Layer 8 of a small transformer language model trained on English Wikipedia (12 layers, counted from 0, width 64).
A neuron's activation on a vector x is GELU(weights . x + bias), where the dot is the dot product.

Input weights of the MLP neurons that the questions are about. A number n stands for n times 0.0084.
n11 (bias -0.040): -34 44 -23 -30 25 34 16 18 5 34 -29 -27 8 28 0 -27 -31 26 -4 -27 10 -28 29 -12 59 22 -4 -7 -2 -19 25 9 -30 0 6 -6 14 -18 4 -4 25 -26 -18 -13 68 -20 22 -6 -20 21 -24 7 35 -22 -26 5 15 -24 -18 -2 -12 29 56 0
n16 (bias -0.079): 15 2 10 -26 -49 35 -36 35 -18 25 19 15 -7 25 6 -26 -49 21 -21 -28 7 4 22 33 -16 -1 24 52 27 7 -4 18 -8 -10 4 -1 -6 49 -21 -21 16 -39 -46 6 9 -1 -20 -38 -5 6 28 32 22 27 -33 -35 -13 -11 25 -6 -17 24 8 39
n27 (bias 0.006): -13 -8 17 27 -7 14 -57 -37 12 -9 -22 -5 -13 1 15 -36 -49 -41 23 -54 36 3 -19 8 34 35 25 10 -19 -4 13 14 4 -5 -16 8 21 33 -17 7 -6 5 -39 -1 0 -20 -18 28 18 -21 -5 -22 -16 20 -9 0 -16 13 45 -6 -13 -4 33 -1
n35 (bias -0.017): -22 22 15 6 -3 -5 -2 2 16 38 -12 -8 -6 -2 23 12 -27 -51 -3 -40 2 -22 35 33 -7 -2 -12 28 -41 -10 25 26 27 -9 1 2 -2 -40 0 24 23 11 -36 1 60 -36 -20 13 -5 -46 -7 12 -20 -1 24 22 0 33 14 5 -3 10 3 -5
n43 (bias -0.041): -18 5 12 13 -6 13 -42 -36 19 25 7 -20 -4 10 21 -24 -16 -3 -18 -6 46 -5 1 -23 17 10 -22 -34 4 5 -1 24 -6 9 12 0 18 -20 35 14 -41 -2 -24 -3 17 -8 17 28 -29 2 8 14 32 -17 17 -35 19 -5 -12 32 3 -9 -18 -7
n54 (bias -0.073): -32 65 0 49 -34 16 -36 -22 -2 31 -13 -38 37 7 25 -36 -40 -28 -13 -94 -7 -29 20 15 49 13 -1 -19 26 37 -35 -12 16 -3 11 54 7 -8 -35 24 21 -16 8 -13 -22 3 -6 34 10 -21 -18 3 28 19 8 -26 5 -8 3 26 -17 22 -23 10
n69 (bias -0.069): 22 17 1 13 18 24 13 6 -30 22 -37 -22 -12 8 21 -9 -28 -61 -34 -1 6 27 6 29 -2 -16 10 30 5 35 -28 -15 0 2 -26 -29 3 -11 28 8 9 18 24 14 7 13 -33 13 -24 -20 -63 3 22 22 15 -6 9 -5 -6 -63 14 -1 50 17
n81 (bias -0.042): -37 4 -11 0 12 2 1 -24 -8 36 9 -25 9 36 -7 17 -13 -3 -25 -4 32 21 27 42 -4 -36 33 -24 2 -29 -3 18 -30 10 3 13 15 10 -33 27 5 48 9 25 21 -19 -29 6 43 -2 -25 -24 29 12 1 -7 -15 -23 -18 -16 -1 -49 39 -5
n88 (bias -0.073): -32 11 39 -6 -7 10 29 -11 -3 -13 16 -54 -14 5 -10 8 -11 -12 -8 -7 -14 37 -2 -10 -21 -39 45 -20 -6 -23 38 15 9 -9 14 -3 -37 -20 -8 -11 11 23 24 18 27 -67 6 -5 40 29 -29 -5 24 19 28 40 11 -16 -38 -20 -2 -2 5 44
n104 (bias -0.044): -30 8 18 48 -18 10 16 -31 17 -17 -5 13 -15 -33 31 2 2 -22 -25 22 53 -16 5 -11 -19 23 17 19 35 2 -89 -44 10 -24 7 -25 0 -16 -24 -12 29 -7 -7 -5 -16 -5 33 0 12 -15 -17 19 -14 40 -21 6 8 5 -2 -65 22 -31 43 35
n113 (bias -0.097): -31 15 18 -27 -25 -21 26 24 37 23 -8 -40 -30 43 -22 -25 23 29 -22 -42 -5 -15 -18 -48 26 -6 7 36 15 10 13 -26 -5 16 -3 22 11 39 -8 -26 -6 -39 -43 -17 23 -23 -12 12 52 22 0 7 -15 14 -63 19 -15 35 12 -61 -13 14 -3 29
n122 (bias -0.085): -55 11 27 55 1 38 -15 0 22 -1 -48 -30 6 -31 -7 -5 31 4 -25 -7 -22 19 9 -20 -2 23 10 70 -35 -29 4 21 -9 12 5 -16 2 28 -32 7 25 10 -3 -8 37 -19 -30 14 -13 -19 -32 -19 27 11 33 6 27 -22 12 25 13 -28 59 -5
n123 (bias -0.026): -24 32 23 6 -2 39 -14 -21 -15 45 18 34 27 -9 39 -10 0 0 -31 -12 24 30 -5 4 -31 57 -8 31 60 14 -2 -32 -11 -8 31 9 -52 -11 -46 -20 9 6 -21 -45 -18 -27 -35 3 36 -19 -9 -5 -4 -20 19 4 16 -44 26 32 16 8 12 4
n128 (bias -0.072): -7 32 5 -17 -40 6 -42 30 -2 54 15 -20 -19 23 30 0 18 -30 -21 -8 10 -44 -9 31 -12 -10 33 -17 -7 9 18 26 -31 -4 -7 1 -38 -3 9 37 -8 11 23 -5 -1 -38 14 19 2 5 -29 9 -3 -24 13 30 -3 -2 5 6 -20 22 4 42
n133 (bias -0.051): -38 9 14 -6 13 22 -22 -22 6 35 -14 -10 -40 23 -8 -18 2 10 -3 -27 24 41 -1 -18 -5 -37 -1 -25 0 -16 -18 7 -12 32 14 -8 -14 10 8 -12 -17 -19 7 0 3 9 -8 5 1 22 -1 -2 36 35 17 -37 56 -15 2 -11 22 -11 53 -1
n166 (bias -0.029): -23 51 -14 -10 -17 29 -2 24 36 0 -4 -6 -36 -4 0 -62 -26 14 -6 -38 -9 8 6 2 9 -14 -10 43 9 45 33 -25 1 -11 27 15 17 -47 3 -4 -4 -18 -16 -54 18 -6 -33 3 -4 28 1 10 34 6 4 32 -11 -9 49 20 -9 15 19 8
n168 (bias -0.047): 0 8 5 85 -15 -3 40 -3 0 -4 -12 -16 -44 6 -34 -26 2 22 -13 -18 32 -26 -9 -21 -31 -28 3 -4 24 -4 2 -19 3 8 12 14 5 10 18 -5 -3 20 -4 -9 38 -17 -10 -2 -1 19 10 15 -1 22 -22 -8 38 1 25 -33 0 0 -2 1
n175 (bias -0.032): -5 -4 12 17 5 -36 34 -2 34 -4 -22 1 -26 59 13 -61 3 -12 -21 10 17 1 44 -34 23 4 -20 28 -23 -42 -6 -16 -1 13 -8 -25 -33 9 9 -13 5 40 2 -5 30 22 -6 23 1 -14 14 18 28 16 4 15 0 -9 17 -38 -37 2 3 -4
n181 (bias -0.050): 12 -7 2 6 -23 7 -7 3 7 22 -39 38 6 -9 0 -30 -2 36 -35 -23 -22 14 18 -23 -21 -31 -30 42 24 3 37 -42 9 69 58 12 30 -16 -19 1 4 4 -27 -12 -16 -33 -13 2 -3 19 -33 -16 27 -16 11 18 21 -10 22 -4 4 -8 18 21
n198 (bias -0.077): 19 17 55 28 9 8 7 -6 0 22 -77 -37 -22 -26 -5 21 -9 -42 -14 -12 70 46 -8 -43 -3 22 -39 21 31 27 -17 -37 9 16 -26 -8 21 -14 2 26 20 19 -23 14 22 -7 -17 39 -8 -29 -64 -12 1 34 17 45 -21 -10 23 -39 -29 16 37 10
n202 (bias -0.031): -10 -23 20 18 -9 16 -20 -15 21 -11 10 -49 3 -12 44 -17 -22 -5 -7 -1 1 -3 -2 -40 23 26 -27 34 19 -30 6 22 -23 36 22 -25 -6 -11 13 8 -2 13 -62 -11 31 -44 21 -3 -18 -26 11 53 -12 25 -22 12 31 0 -17 -28 -1 36 -5 11
n206 (bias -0.036): 3 -26 -16 20 14 30 8 5 -5 -35 -3 -8 24 22 -2 -3 -21 -3 -24 1 -6 -10 81 5 -26 6 12 36 -5 -8 13 -14 -27 -1 6 -3 11 -7 -1 3 3 12 -16 4 -19 3 -20 -27 -7 -16 -10 -4 11 2 -54 53 -17 -15 -7 17 0 35 5 13
n220 (bias -0.028): -4 -12 5 -15 -12 -17 -48 -14 10 43 -29 -16 9 7 6 -58 5 -19 -5 7 26 -33 26 6 18 6 -8 -16 1 -2 13 -15 -2 9 -3 3 8 14 -37 30 22 10 26 19 23 -7 -11 -3 24 16 7 6 -4 8 9 -25 21 -6 11 6 -19 -50 22 -3
n221 (bias -0.026): -36 11 62 -20 -4 0 29 4 11 -18 -8 -21 0 2 12 -8 1 -37 -8 -16 42 -10 13 -5 -7 9 19 -13 -33 -6 -22 -7 35 -26 31 31 -29 -28 21 -18 23 42 -36 -66 -6 12 -20 17 -26 -44 16 24 9 -10 33 -27 -2 -21 44 28 12 10 31 13
n239 (bias -0.035): -14 -17 40 16 -23 -22 3 -23 28 29 -37 -1 -18 -2 8 11 18 8 -13 -8 -2 39 45 6 -2 -30 14 23 16 24 -9 -52 11 32 26 -34 7 -15 -22 59 18 -8 -13 9 25 2 -9 -11 -24 -6 26 3 13 27 5 -11 -18 -4 -13 -32 36 -11 -3 15
n244 (bias -0.059): -18 -3 -15 -9 -12 1 -13 -4 2 -7 -10 -30 3 36 9 -45 11 -9 -3 -10 0 -25 7 7 10 40 27 8 0 -4 12 18 0 33 47 18 17 14 0 -53 7 27 -35 -15 10 -27 17 -37 19 5 -11 19 5 -25 -14 -7 10 -54 47 -11 -31 -11 48 14
n245 (bias -0.070): 0 -17 6 -22 -12 25 -22 14 14 -4 -51 -43 -16 -4 10 4 -5 34 -28 -17 11 15 -18 48 12 -9 14 31 -52 -33 29 -7 -2 17 31 -4 -7 7 -4 13 9 25 -15 31 12 -1 -35 35 -20 -2 -27 3 8 55 26 30 -10 -19 -13 18 -43 0 3 15
n252 (bias -0.075): -18 13 -16 22 -8 1 22 -30 -20 9 5 4 -39 -10 42 18 13 21 1 -21 -10 27 -19 -1 39 8 9 -30 -2 -6 -25 1 -4 -4 3 19 2 22 7 -6 -19 -56 -29 -24 -15 -29 -17 -7 34 -20 -20 53 20 0 -23 15 22 -9 10 -12 16 -30 35 48
n273 (bias -0.042): -18 -10 39 -9 -12 5 2 1 3 25 -29 -9 -41 -24 15 -4 -16 10 -14 4 -10 -13 22 -19 -12 2 18 16 -8 -12 -83 -32 26 35 -11 -32 -33 15 14 48 44 25 6 -6 1 -11 -14 22 -3 -10 4 52 0 -4 11 21 24 23 -3 -25 -2 -30 25 34
n295 (bias -0.072): 6 -17 5 30 -9 40 -7 -2 -2 45 -33 -11 -4 10 22 -55 20 -2 -12 -39 -25 -8 48 -33 -5 23 -34 40 30 -20 -22 -17 4 7 16 -1 26 39 -14 13 17 5 10 -20 19 14 -26 20 -46 -9 1 -8 34 -1 26 6 47 2 -10 -7 -8 -1 -7 -4
n296 (bias -0.066): -73 12 19 19 17 11 17 -27 13 4 -15 -3 8 34 22 -18 -9 -51 -12 -50 38 5 58 15 51 10 -16 -10 -37 14 -27 7 -48 17 5 7 -10 -3 -33 41 3 -6 -4 -6 33 -2 -34 -5 24 -12 4 -18 51 6 -4 -5 -8 -12 9 3 35 0 5 -8
n297 (bias -0.013): 13 44 7 8 -29 9 -12 27 24 -17 10 -9 1 -37 -21 -9 3 14 -31 -9 -13 15 16 16 3 2 -6 3 14 -2 -29 -28 -8 27 43 23 -9 -5 10 -2 8 -9 -16 -34 -29 -24 4 -25 1 16 11 64 31 -3 -29 -39 -15 -10 9 -13 -10 12 11 8

Each question shows a token from some text and the vector x that enters the MLP there. A number n stands for n times 0.055.

"an ": 11 -10 14 22 5 14 -4 -7 -11 -17 -21 -11 4 -20 -30 -7 5 4 61 -4 -1 27 -22 2 -8 8 -14 -24 13 18 8 -12 10 20 -7 1 -8 13 17 12 4 -1 14 11 2 8 0 -7 -12 -28 -10 8 -1 20 -4 12 3 -4 -2 -6 -1 9 1 -83
Which of these neurons fires most? n198

"C": -14 -11 -11 1 1 -10 14 -7 7 16 4 -4 4 -7 -16 50 18 -10 29 74 5 -11 -12 32 -14 8 -14 19 -3 -4 17 -22 2 6 17 -10 -11 -4 4 -16 -24 -3 5 -21 -43 25 4 -5 -19 -29 14 -7 -5 8 13 7 -9 14 -32 -22 10 31 -10 -39
The three highest activations, in order: n239, n104, n206

"2": -20 -12 18 -18 21 -4 3 12 -6 10 6 -15 7 -33 -18 3 38 -17 32 51 -24 39 -16 -10 14 17 -12 -6 -6 -4 11 22 0 -15 -21 -19 -10 -13 11 13 -3 9 -4 -12 -18 -23 1 -6 -9 17 10 26 -24 -1 -12 -1 -4 7 14 -2 61 -8 -53 -36
The most active neuron and its activation: n202, at about 1.1

"ella ": -5 0 -35 -1 7 0 -8 -3 7 -1 11 1 5 12 23 -16 -21 -14 74 7 -23 8 9 17 5 -4 10 -23 -16 5 22 6 28 -18 27 -8 3 -10 -13 3 -27 0 11 33 -20 25 20 -5 7 -4 9 -13 2 -10 -28 -12 -3 2 -21 9 6 3 -19 -44
The three highest activations, in order: n54, n27, n43

"21 ": 2 -14 -9 38 15 12 21 -13 22 -30 8 -11 -4 -35 -39 -11 19 12 66 15 -6 -44 -3 33 -9 2 -8 26 2 2 11 -33 -17 -9 -15 4 5 10 8 -13 -4 -9 -13 13 -25 12 -1 4 1 4 17 -16 2 -8 -7 19 1 14 14 9 13 -8 -5 -44
Which of these neurons fires most? n168

"ation": -12 -16 6 -21 27 -7 5 27 3 9 -23 33 -10 -1 -29 -38 29 27 32 47 -15 4 6 0 9 -23 -1 -23 -11 -31 7 -12 9 8 -31 -31 -4 -25 10 6 3 37 10 41 -8 33 11 -14 -13 -6 26 -4 -16 -11 11 -16 13 -15 4 0 18 -22 -1 -43
Which of these neurons fires most? n175

", ": -20 -14 -24 -7 3 16 -8 -3 -16 3 3 2 -11 -17 22 16 8 -1 82 -6 -4 16 -7 19 15 6 1 -14 -2 -1 0 2 4 6 -20 3 -16 5 15 -2 -20 6 -14 11 -5 10 -7 -28 -3 9 -4 -10 29 3 15 -4 -14 -11 -4 -8 37 -20 13 -46
The three highest activations, in order: n133, n252, n296

"27 ": -5 -19 -12 35 15 2 18 -16 21 -30 12 -6 3 -43 -48 -8 16 16 64 17 2 -42 -4 26 -3 1 -8 32 4 5 9 -30 -10 -6 -16 9 2 10 0 -12 -3 -9 -18 10 -21 5 -1 12 9 0 25 -19 0 -7 -9 24 -3 17 14 10 14 -10 -5 -43
The three highest activations, in order: n168, n206, n27

"é ": 15 16 -34 -15 -13 2 -27 7 22 24 7 10 -1 20 3 19 -9 -13 67 15 -16 -2 -10 16 14 28 -7 -15 -20 14 35 3 7 -16 -1 2 3 -12 7 -13 -24 -10 6 20 -26 26 21 -4 0 15 4 -20 -13 -21 -19 -20 -12 18 -22 3 -15 11 -18 -42
The two highest activations, in order: n43, n128

"u": 15 -27 8 -14 25 -7 8 4 -39 21 -11 14 -13 -9 14 -6 16 26 24 69 -17 -11 -3 36 11 -2 -2 -15 1 -20 -17 25 9 -5 -3 -13 -18 -10 -9 -36 -7 4 0 33 -10 21 16 -16 -2 -18 9 -23 19 -24 -11 15 14 -14 2 7 6 -22 26 -50
The three highest activations, in order: n81, n244, n220

"ec": 27 -20 -24 -29 34 -8 -14 26 2 20 12 -7 -9 -12 2 12 14 15 28 50 -18 21 -8 26 -9 -14 -5 -3 4 -11 10 13 2 -32 -27 -6 -2 -9 23 9 11 2 -30 5 0 58 1 6 -34 0 -21 -6 -15 9 -15 -4 19 -40 -4 15 -14 -21 30 -42
Which of these neurons fires most? n245

"', ": -13 -1 -30 -19 -1 3 -7 4 -31 13 4 23 -17 -11 -6 28 13 13 79 -7 -7 -8 -16 15 5 23 1 -52 0 30 -7 11 7 13 -7 3 8 -20 12 -15 -17 -21 0 18 -14 -5 -2 -7 -7 10 -3 -20 15 -12 -11 6 0 23 -12 13 1 -2 10 -21
Which of these neurons fires most? n252

"D": 3 11 -2 -13 -3 9 -13 -33 -9 7 -18 -12 7 -13 -18 17 -7 6 48 77 11 1 -18 -20 -35 4 4 -3 -9 -3 6 -14 8 5 12 -10 -10 -16 -7 -4 1 13 12 -1 -14 2 19 -5 -12 -4 8 9 7 7 24 -14 -1 55 -29 -8 9 -3 -12 -35
The three highest activations, in order: n104, n273, n43

"ar": 18 24 -29 -2 -27 29 0 4 6 -15 2 29 -2 1 -4 -6 -15 14 11 65 -11 0 -15 41 -14 -15 -2 0 16 -5 25 5 16 9 -39 -7 5 39 -11 -16 15 -12 -9 -2 -16 26 37 -28 -4 41 -7 -4 -39 -13 -18 5 -16 -10 -31 -21 14 5 -29 -17
The most active neuron and its activation: n16, at about 1.9

"20 ": 1 -17 -14 24 20 20 -5 -13 18 -36 1 -15 1 -16 -27 -15 25 27 65 -12 -8 -12 13 25 -17 9 -8 -5 8 -6 20 0 -5 12 16 -9 0 22 25 -9 -8 12 0 7 -15 4 9 -39 -25 9 -11 4 10 0 -3 -28 15 4 4 4 21 -7 -23 -54
Which of these neurons fires most? n168

"6": -36 9 -17 23 30 9 -2 -5 -23 -23 -9 20 23 -11 -1 -2 13 31 39 30 -5 -15 0 40 -16 -27 -15 3 -6 -12 34 -3 -4 25 -2 -11 -37 -11 -1 -24 31 15 -2 28 -22 22 0 -29 23 13 -3 -12 -6 -11 -4 6 2 17 -11 2 35 -34 -55 -18
The three highest activations, in order: n206, n81, n88

"h": 15 -41 -30 10 9 -22 -12 14 -26 -9 22 -21 19 7 -44 36 5 25 27 64 12 -28 -5 13 3 1 -16 -33 -2 -8 -7 2 35 -2 -13 0 17 16 -1 -17 -5 15 5 18 7 29 -4 -21 33 2 -21 -4 -5 -1 5 -36 -19 24 -18 0 -23 -3 10 -25
The most active neuron and its activation: n81, at about 1.5

"V": -16 3 -13 2 -23 -8 -9 -2 27 -8 4 3 -6 -12 -30 7 0 -9 43 67 5 6 -25 19 -47 5 -22 -17 0 6 8 -10 9 -5 -20 7 36 -10 13 18 -25 -24 18 7 -12 14 34 11 -16 -4 4 9 2 15 -14 1 -6 29 -26 -20 12 10 -4 -36
The two highest activations, in order: n104, n43

"R": -5 1 2 2 8 19 12 -30 3 -12 7 11 11 -9 -10 54 6 -6 25 70 -6 -6 -28 30 -23 21 2 -13 -4 -1 -6 -36 2 0 -14 -11 -1 0 -1 -4 -9 -15 15 5 -48 7 10 -25 -19 -5 24 2 13 -1 11 -6 -18 31 -50 -6 8 25 -3 -31
The most active neuron and its activation: n104, at about 1.5

"and ": -10 -21 -15 -13 11 -7 0 7 -8 -11 5 6 8 9 33 -2 -29 -22 58 -1 16 -3 -7 15 -13 9 1 5 7 5 19 -17 6 -13 -13 -2 2 -6 -14 17 -1 4 15 6 -4 11 4 0 9 -1 16 -7 6 3 2 -13 -14 8 7 -2 29 18 -8 -91
The two highest activations, in order: n27, n296

"the ": 4 -11 12 6 -5 11 -15 4 9 -9 5 -1 3 -4 -7 -12 -15 12 65 3 -10 -9 -19 6 1 3 -24 3 36 -17 16 -2 10 30 -7 11 -13 15 5 -7 -6 1 3 -1 -12 10 -10 -14 -22 -20 1 4 -12 28 5 -2 15 -2 -17 3 9 0 11 -76
Which of these neurons fires most? n202

"\n  ": 0 4 -10 -27 28 -27 -6 1 31 6 -4 -12 -1 -16 -14 -26 24 19 77 11 -8 -21 8 7 -14 4 -6 -16 2 28 6 -6 -5 20 -12 -10 4 -8 11 -13 -5 -9 -11 28 -42 -5 8 -21 16 6 12 -19 8 7 -33 -15 7 25 -1 0 6 9 -13 -21
The most active neuron and its activation: n113, at about 1.1

"Alex ": -8 20 -28 -6 -11 20 -15 -5 23 29 14 17 -12 0 -21 15 -6 -13 72 12 -4 1 -14 5 12 15 -1 -36 -11 2 24 -30 7 -5 -15 8 6 -11 6 -7 -26 -10 12 19 -22 18 16 7 0 7 -6 -18 -1 -15 -3 -8 -21 33 -19 21 -5 6 -17 -37
Which of these neurons fires most? n43